Layer 16 of a small transformer language model trained on English Wikipedia (26 layers, counted from 0, width 96).
A neuron adds its activation times its output weights to the MLP's output. To switch it off is to set its activation to zero at one token and run the rest of the model.

Output weights of the MLP neurons that the questions are about. A number n stands for (n - 500) times 0.0003.
n0: 596 438 566 565 500 188 731 435 460 598 741 460 448 582 282 367 689 694 496 491 409 600 581 361 519 560 726 295 510 606 437 486 485 696 668 691 514 58 295 150 175 455 433 298 472 447 708 543 300 211 648 731 515 638 550 378 380 491 399 374 573 581 529 315 403 307 173 735 652 425 608 480 672 352 723 414 474 513 456 533 535 614 574 537 346 754 381 588 867 810 397 288 482 545 582 619
n41: 479 336 478 483 473 335 200 477 349 623 423 509 403 610 855 707 645 467 550 509 699 500 496 590 216 571 385 379 393 334 504 339 373 772 601 496 535 342 483 600 588 467 624 509 303 496 469 349 380 394 736 477 754 422 551 468 558 361 370 446 202 505 352 421 398 466 586 763 601 639 608 439 571 785 706 439 148 524 312 699 766 613 633 693 716 292 593 384 353 607 543 509 567 372 492 641
n55: 587 546 265 804 411 541 604 667 562 384 714 440 208 505 544 524 268 607 500 467 457 80 482 560 514 513 651 522 702 724 568 619 623 481 536 77 699 656 651 693 500 173 527 439 576 259 495 206 485 329 598 480 534 543 530 548 504 830 298 419 600 154 417 667 431 639 632 368 357 538 387 500 314 613 659 429 739 535 505 528 510 792 202 467 523 466 688 421 532 258 622 292 688 331 610 486
n78: 759 478 534 208 548 619 521 392 539 193 583 554 316 434 351 402 355 322 637 479 534 440 468 388 415 542 524 219 293 400 813 266 518 684 394 409 648 635 504 597 419 541 476 285 627 444 644 453 554 722 335 592 491 386 513 582 743 602 681 637 463 418 674 713 409 574 950 585 334 606 448 307 751 321 567 400 574 376 409 349 411 638 359 642 500 517 541 679 431 500 446 554 541 695 402 517
n99: 710 507 374 445 302 250 474 552 437 574 349 607 346 402 497 470 471 718 365 623 716 398 625 423 732 541 504 565 405 485 385 616 460 615 328 496 414 599 608 371 778 428 496 489 549 437 833 515 702 656 427 492 438 454 583 393 416 518 616 600 428 528 619 755 325 351 589 532 301 500 457 524 486 473 585 500 514 432 523 567 449 450 811 382 511 455 391 496 360 138 644 500 496 555 330 504
n144: 625 701 230 473 524 469 578 407 590 634 419 256 732 469 500 634 221 565 627 675 281 287 614 419 219 538 431 695 696 476 467 696 550 423 425 487 440 554 344 351 575 447 591 294 149 565 703 514 544 621 365 294 920 330 524 304 448 522 515 474 695 75 770 657 630 311 381 491 542 206 443 485 557 284 473 341 521 492 391 536 718 504 657 536 509 514 759 590 694 437 596 756 522 587 366 685
n164: 370 551 527 760 649 574 513 648 542 821 562 410 423 383 691 712 439 505 487 298 545 563 393 390 612 557 378 496 410 449 145 426 553 278 569 374 388 438 552 491 247 655 343 300 437 213 729 591 510 522 558 570 546 530 671 363 703 682 715 743 556 654 629 685 496 391 320 744 549 527 717 359 689 529 248 611 562 525 477 664 467 353 359 465 487 177 274 227 457 430 433 754 457 326 704 667
n172: 507 553 328 337 344 452 447 151 525 592 715 377 477 361 347 496 364 667 514 485 653 758 504 725 624 432 475 469 492 546 639 453 423 775 225 284 383 596 685 527 425 579 450 444 425 518 515 649 496 474 276 747 691 454 595 587 539 362 400 414 449 403 446 572 522 504 543 374 655 571 539 349 572 351 481 293 438 634 411 463 821 493 437 596 362 672 540 363 489 574 619 515 609 524 314 549
n182: 357 380 359 700 447 150 626 614 344 27 754 521 597 515 570 556 579 341 567 114 551 117 292 431 885 596 600 743 527 495 495 706 227 590 237 519 338 543 387 521 442 233 548 565 602 433 754 593 317 613 654 431 200 676 655 449 686 608 392 408 226 685 573 632 357 535 516 597 459 363 524 324 612 304 365 827 421 486 708 851 335 617 472 635 440 634 628 530 510 803 405 540 304 378 593 500
n238: 689 564 321 529 808 481 539 443 455 619 481 572 166 552 563 289 633 521 634 290 702 696 700 629 641 474 578 406 521 515 690 571 296 365 140 573 476 531 317 282 751 211 601 437 554 697 964 495 459 562 316 510 318 314 917 626 532 542 349 458 528 343 395 603 481 514 78 337 358 612 458 563 607 442 553 175 616 246 530 471 674 238 451 265 688 747 665 371 486 495 553 486 585 367 627 681
n251: 436 416 483 840 559 598 539 649 561 562 599 722 571 856 589 615 654 604 242 386 478 399 684 599 539 488 426 464 537 549 370 746 674 452 483 377 614 570 327 418 575 550 393 265 425 496 570 629 324 245 547 705 518 260 389 294 422 500 351 358 567 430 401 263 530 308 473 550 351 531 450 841 437 399 272 411 524 216 442 379 417 685 548 513 517 513 627 861 416 449 201 573 716 399 745 412
n257: 672 645 359 420 420 597 669 615 651 533 379 321 678 373 536 562 715 438 449 504 555 178 522 383 346 688 522 472 733 453 603 269 388 595 696 442 554 492 467 649 493 585 209 592 326 467 589 469 333 414 229 624 280 543 528 312 529 452 521 603 533 512 536 604 639 688 488 577 577 615 372 563 541 542 345 479 585 627 698 435 294 452 454 299 588 590 548 734 530 421 649 339 396 617 440 306
n267: 697 628 657 524 479 398 540 794 303 500 827 483 590 268 639 292 222 408 508 362 488 475 496 556 577 599 603 560 504 529 458 488 544 432 664 226 216 565 508 589 554 364 649 484 378 618 594 409 711 630 228 567 521 464 689 421 473 476 526 473 402 491 567 439 579 745 517 438 480 293 593 425 399 746 332 500 407 266 429 476 312 262 650 700 480 257 614 444 558 627 677 599 441 449 629 488
n300: 500 655 640 629 489 515 717 500 674 738 296 372 806 480 565 561 658 740 644 399 520 464 437 381 465 527 519 565 978 339 479 515 707 815 427 296 414 446 163 347 389 195 261 289 221 519 454 746 452 505 566 652 143 296 500 435 529 271 403 702 607 658 635 470 505 599 677 752 738 374 48 555 515 565 410 375 690 625 147 330 224 510 523 415 775 392 559 515 456 599 305 475 529 500 339 724
n336: 791 442 141 154 563 609 358 212 690 495 250 532 320 475 810 556 450 571 413 546 737 582 768 420 286 712 605 462 706 537 824 707 511 339 353 529 500 197 451 680 612 578 548 748 495 663 663 722 565 446 417 685 711 489 414 650 399 588 228 500 392 456 238 658 450 609 595 135 133 398 326 357 412 383 520 237 239 360 547 530 778 833 697 390 555 423 352 490 334 615 666 599 392 479 554 561
n342: 504 384 458 327 611 301 372 710 492 476 576 505 500 396 425 375 613 703 610 641 591 466 512 345 406 562 668 354 514 728 465 264 845 432 615 777 504 559 389 478 378 533 238 598 513 504 547 478 278 575 449 433 274 299 631 441 423 475 422 480 405 404 566 324 342 871 760 312 281 389 427 741 426 449 445 739 524 297 487 356 504 858 575 593 462 721 421 597 644 617 496 433 529 218 694 539

Each question names a token from some text and the token that comes next. It shows the activations a of the neurons there, in the order above. A number n stands for (n - 500) times 0.004.

Then comes g, the gradient of the next token's log-probability with respect to the MLP's output, scaled to length 1. A neuron's effect is roughly proportional to its activation times (output weights . g). A number n stands for (n - 500) times 0.0008.

" a", then "bo"
a: 475 482 496 615 498 465 458 459 491 458 470 458 460 469 509 459
g: 306 507 487 376 602 424 523 606 475 301 534 533 667 432 521 335 604 576 585 530 656 626 452 384 408 552 542 698 403 533 739 603 567 531 258 528 746 696 577 507 170 304 479 483 297 619 574 589 683 548 72 546 345 536 399 441 354 416 710 396 430 602 505 552 348 748 408 420 507 525 471 438 318 327 651 492 613 524 226 526 430 572 525 438 485 720 498 709 512 526 559 507 625 455 513 402
Which neuron, switched off, lowers the next token's probability most? n78

"2", then "0"
a: 499 461 498 468 459 460 477 464 459 668 461 474 474 488 775 856
g: 544 588 567 235 339 429 763 306 603 550 562 546 389 477 406 503 520 729 354 553 366 473 576 493 565 519 558 323 738 795 478 360 484 395 395 387 426 552 589 378 494 421 679 402 418 604 191 618 562 385 590 465 272 393 873 434 369 258 645 467 382 399 368 663 808 553 528 488 354 430 601 528 453 512 428 516 648 398 654 490 418 481 692 638 457 429 612 560 526 402 615 540 431 419 677 548
Which neuron, switched off, lowers the next token's probability most? n342

"pi", then "ent"
a: 460 458 457 492 458 467 772 587 542 460 657 459 487 460 498 838
g: 640 528 388 394 475 734 612 558 682 418 578 456 461 623 716 578 425 632 467 391 594 133 744 498 492 633 392 594 244 305 457 377 679 425 574 329 582 580 585 608 456 430 455 657 562 442 415 511 380 491 216 565 487 461 495 713 630 471 779 562 462 645 585 523 225 557 455 667 578 489 648 591 463 402 318 594 277 458 526 421 430 443 441 422 219 563 426 390 611 515 393 724 348 488 593 353
Which neuron, switched off, lowers the next token's probability most? n164

"le", then "q"
a: 459 458 457 498 697 467 479 550 481 464 489 538 470 472 458 468
g: 568 363 341 587 748 585 641 526 568 536 384 540 516 319 284 540 553 529 518 552 469 697 750 417 486 584 750 460 473 450 286 275 419 372 506 252 493 608 409 353 603 451 499 544 826 497 632 602 412 355 546 481 319 632 488 669 368 400 490 602 474 688 714 514 458 554 349 367 386 553 318 697 669 476 563 645 492 479 381 696 375 527 555 568 726 476 498 521 360 298 252 482 551 439 225 553
Which neuron, switched off, lowers the next token's probability most? n99

"s", then " two"
a: 548 480 546 464 458 510 728 458 495 477 487 460 458 471 460 458
g: 678 599 720 631 580 429 404 525 124 551 412 490 700 667 716 471 449 464 513 474 350 431 684 495 428 412 549 445 485 183 642 572 463 625 653 299 408 95 740 493 709 443 382 644 297 478 365 533 447 446 620 432 706 366 503 566 561 432 329 588 549 531 512 579 449 410 523 581 484 523 373 550 469 418 470 624 636 431 548 687 749 512 676 452 508 421 421 222 484 492 558 557 518 315 400 475
Which neuron, switched off, lowers the next token's probability most? n164

"ant", then " resources"
a: 461 497 460 476 475 458 580 474 490 494 574 460 491 484 462 459
g: 463 402 295 592 611 527 575 653 343 359 591 390 292 563 666 656 555 639 590 449 543 600 431 534 428 670 529 423 678 647 242 629 397 444 497 535 681 485 550 624 297 636 418 475 636 650 552 292 308 439 446 500 480 442 398 542 608 369 506 888 504 471 233 331 527 314 583 407 672 502 582 788 170 607 444 414 426 576 443 295 526 402 584 385 503 600 625 469 421 468 711 321 562 486 537 449
Which neuron, switched off, lowers the next token's probability most? n251

" |", then " Mo"
a: 492 487 469 459 462 458 644 458 497 460 510 488 476 470 476 726
g: 347 688 421 585 545 437 452 536 563 521 680 393 516 579 625 362 318 610 483 543 324 204 617 546 663 473 405 375 327 884 599 623 614 401 663 322 527 482 532 651 448 271 481 623 400 512 543 615 518 529 555 459 583 410 805 410 459 689 618 597 492 385 403 451 399 549 674 405 422 387 311 680 651 236 664 570 503 352 511 374 272 288 443 424 453 593 474 575 360 637 593 438 627 425 666 356
Which neuron, switched off, lowers the next token's probability most? n342

" Lieutenant", then " Edward"
a: 506 496 498 458 468 521 487 460 495 617 458 464 461 457 463 475
g: 387 515 502 424 355 437 600 549 712 306 554 539 410 377 388 479 560 249 461 425 647 603 672 812 789 406 557 614 521 464 567 442 589 768 416 447 405 420 426 514 552 201 710 679 589 185 579 666 304 634 467 320 471 349 363 424 403 641 507 484 419 597 615 615 281 510 514 431 578 390 751 455 584 532 443 550 531 445 702 454 466 413 525 465 647 639 308 328 330 614 635 455 557 473 551 366
Which neuron, switched off, lowers the next token's probability most? n238

" Mo", then "s"
a: 473 475 468 459 464 458 494 462 475 461 591 469 482 528 613 462
g: 539 712 603 333 306 459 758 558 493 567 344 450 342 276 333 434 525 468 622 388 543 524 403 615 392 335 474 450 568 449 543 614 474 645 576 264 706 196 445 499 264 487 527 617 473 521 594 566 651 674 554 531 723 549 553 480 624 637 391 365 504 398 607 705 562 459 443 441 613 577 579 625 635 348 597 637 388 431 425 447 493 634 204 247 651 254 436 465 507 497 421 798 647 431 321 571
Which neuron, switched off, raises the next token's probability most? n251

"ge", then "ance"
a: 562 733 470 460 462 460 627 557 464 483 571 462 801 470 498 557
g: 583 492 670 694 678 469 568 604 488 356 409 615 497 620 637 567 663 751 124 471 482 624 472 670 441 350 534 434 494 375 371 677 554 381 644 457 468 341 800 446 523 528 473 522 625 621 615 653 533 671 290 439 345 351 308 402 413 360 550 448 599 496 468 371 381 318 636 531 414 506 611 579 241 610 481 511 403 426 519 430 510 135 462 562 277 550 370 562 631 775 558 434 623 474 500 406
Which neuron, switched off, raises the next token's probability most? n41

"ra", then "in"
a: 467 482 459 497 462 464 465 587 459 458 488 601 464 491 606 532
g: 407 245 372 618 540 662 526 405 429 641 638 513 627 337 693 161 502 599 559 350 822 693 696 523 447 574 465 501 477 280 535 556 473 503 532 688 404 472 506 464 580 394 712 419 524 569 431 637 503 316 257 526 442 529 552 417 278 366 679 327 274 535 376 596 291 679 252 432 291 604 459 428 568 578 537 520 634 442 499 425 557 397 714 477 394 710 586 619 597 521 610 628 567 459 489 361
Which neuron, switched off, raises the next token's probability most? n238

"dor", then "m"
a: 459 461 493 496 460 494 458 494 500 585 513 483 489 466 461 459
g: 574 617 583 442 641 396 502 460 374 337 633 751 456 489 464 685 520 467 599 519 473 672 440 568 597 449 659 475 584 470 498 948 316 653 383 311 539 296 518 385 384 437 365 460 749 639 355 442 524 323 356 365 482 453 701 692 409 448 565 503 518 380 760 606 561 609 529 381 372 549 562 557 597 339 289 435 825 370 572 396 349 590 349 652 326 354 467 291 569 436 588 491 424 535 488 492
Which neuron, switched off, lowers the next token's probability most? n238

"s", then " |"
a: 462 458 743 492 551 459 458 471 499 458 458 458 457 467 471 460
g: 939 396 389 538 663 517 354 307 391 540 447 547 331 497 512 320 480 319 394 536 459 494 413 624 395 327 702 721 476 672 512 479 498 667 655 602 614 322 243 438 552 507 436 553 411 474 625 566 383 748 405 686 519 528 285 600 521 644 453 589 681 546 478 522 555 480 272 753 345 493 493 579 505 569 697 380 498 480 425 461 252 487 469 705 447 508 482 399 575 541 424 181 515 593 370 626
Which neuron, switched off, raises the next token's probability most? n0

" Congress", then "ional"
a: 518 464 457 458 458 929 480 486 498 491 497 461 459 512 521 523
g: 330 425 660 563 647 375 734 540 389 484 500 403 543 729 559 740 265 742 533 555 518 583 438 400 326 615 501 499 644 304 668 478 436 344 508 267 568 417 617 428 550 491 645 403 448 723 490 594 611 622 273 465 513 395 461 328 538 344 587 306 547 422 691 525 477 486 732 442 396 428 512 719 375 424 536 266 706 624 399 442 570 351 504 492 302 500 552 167 617 658 372 708 481 529 517 467
Which neuron, switched off, lowers the next token's probability most? n144

"li", then "ik"
a: 461 463 496 475 461 458 650 463 475 492 460 475 458 667 457 484
g: 446 463 566 463 329 552 759 323 524 647 478 342 613 528 536 363 535 310 904 732 554 256 461 375 409 613 353 587 462 541 534 580 821 445 258 317 396 294 386 444 549 415 559 516 496 642 405 496 696 498 439 463 519 404 461 640 330 759 608 394 451 634 609 651 642 624 652 474 416 386 575 705 503 769 352 411 531 523 546 472 458 564 566 378 311 369 414 430 425 522 588 503 339 525 354 538
Which neuron, switched off, lowers the next token's probability most? n300

"g", then "che"
a: 458 542 485 483 474 500 482 458 472 457 466 461 493 543 567 462
g: 449 459 675 375 387 305 459 645 615 350 569 551 488 309 513 428 422 478 658 565 458 383 405 608 781 247 411 507 449 839 515 426 334 659 314 265 502 494 348 403 640 561 422 638 398 434 727 412 531 309 506 727 585 435 653 456 592 455 462 903 460 510 518 539 600 412 369 518 764 236 418 531 377 480 524 423 506 639 379 462 656 544 499 436 428 585 544 462 648 456 413 495 365 592 739 574
Which neuron, switched off, raises the next token's probability most? n336

" ", then "7"
a: 473 850 460 536 458 458 708 882 533 495 486 508 591 517 468 459
g: 261 684 461 256 546 360 629 587 713 501 800 517 654 133 404 621 604 539 556 511 586 501 405 582 620 541 486 429 571 446 477 483 505 523 397 625 412 720 711 623 565 374 421 460 614 529 541 385 551 499 435 493 466 412 650 455 613 423 459 492 384 215 407 617 421 624 515 554 406 331 307 536 658 240 428 499 502 356 502 704 556 476 382 265 384 729 385 740 511 403 592 690 509 554 564 236
Which neuron, switched off, raises the next token's probability most? n41

" legend", then "ary"
a: 510 460 591 740 459 820 484 458 478 473 612 499 504 552 462 470
g: 271 528 427 529 522 267 513 720 642 378 375 696 622 557 547 633 462 877 100 404 444 439 322 606 420 497 475 442 576 306 588 391 514 408 434 598 608 352 385 345 551 623 429 374 481 612 491 705 721 475 175 368 475 601 449 433 612 372 603 432 342 508 569 621 592 486 729 587 528 596 275 587 471 517 386 346 633 450 451 533 518 501 527 718 534 559 481 422 582 574 408 771 536 415 454 591
Which neuron, switched off, raises the next token's probability most? n55

"9", then " and"
a: 475 457 495 460 458 473 483 494 491 525 459 480 487 474 859 464
g: 690 496 375 619 615 485 324 282 438 471 464 517 467 296 493 471 442 249 377 557 379 469 374 632 390 610 322 454 504 892 472 414 364 360 617 507 505 583 394 613 611 581 329 237 385 513 587 634 340 453 689 526 809 448 490 662 488 579 486 835 600 514 347 509 572 326 488 591 484 288 394 327 523 365 420 397 473 495 538 480 592 504 477 591 600 571 611 575 731 417 773 361 633 563 547 655
Which neuron, switched off, lowers the next token's probability most? n336

",", then "8"
a: 462 502 460 490 559 462 459 459 612 484 461 522 517 469 461 482
g: 195 367 502 368 487 496 453 488 508 293 565 514 434 555 387 519 398 418 631 472 793 580 475 709 420 727 453 681 495 203 428 308 475 560 423 596 606 615 555 667 426 455 539 587 474 431 656 374 551 315 341 726 389 689 415 501 697 351 648 302 480 581 646 540 394 543 483 633 547 670 388 444 637 269 346 588 330 716 391 479 310 646 535 583 629 394 563 574 547 475 240 540 470 742 422 541
Which neuron, switched off, lowers the next token's probability most? n182

"General", then " "
a: 459 487 492 461 467 463 495 631 483 473 462 459 477 487 478 461
g: 512 556 529 454 395 196 409 271 275 486 519 472 502 535 425 501 557 283 576 552 566 782 454 561 528 540 566 527 426 564 652 487 261 532 545 481 463 637 479 553 637 482 243 577 458 526 778 515 382 331 807 695 664 540 632 390 385 707 371 177 456 407 329 590 498 616 554 728 476 315 625 370 625 498 448 528 577 260 475 492 511 603 449 447 480 345 354 406 571 695 718 577 417 419 566 662
Which neuron, switched off, raises the next token's probability most? n0

" A", then "B"
a: 482 525 491 479 470 490 498 464 484 461 461 500 506 465 618 459
g: 610 411 228 471 610 629 446 371 468 695 359 543 316 444 444 495 599 311 382 508 534 474 369 467 424 637 695 444 734 298 424 639 354 393 615 516 310 699 446 557 645 557 429 281 662 517 323 424 451 673 473 481 353 342 529 747 355 404 399 374 597 723 519 531 288 686 457 646 505 632 498 536 500 460 343 517 371 381 459 803 421 565 794 494 581 628 671 471 651 565 552 656 400 538 460 315
Which neuron, switched off, lowers the next token's probability most? n336

" southeast", then ","
a: 584 488 458 471 460 496 476 489 496 473 620 458 490 459 460 460
g: 430 401 528 653 440 590 555 485 672 472 384 485 611 301 325 533 640 478 531 418 514 500 544 647 246 530 374 798 631 772 719 486 500 655 538 503 659 552 459 480 660 366 531 442 402 595 712 532 300 476 687 281 377 220 364 494 572 536 603 381 352 587 557 528 588 680 459 359 432 519 467 212 655 287 411 382 299 382 444 432 367 739 415 622 702 572 437 526 581 365 477 413 514 708 588 372
Which neuron, switched off, lowers the next token's probability most? n251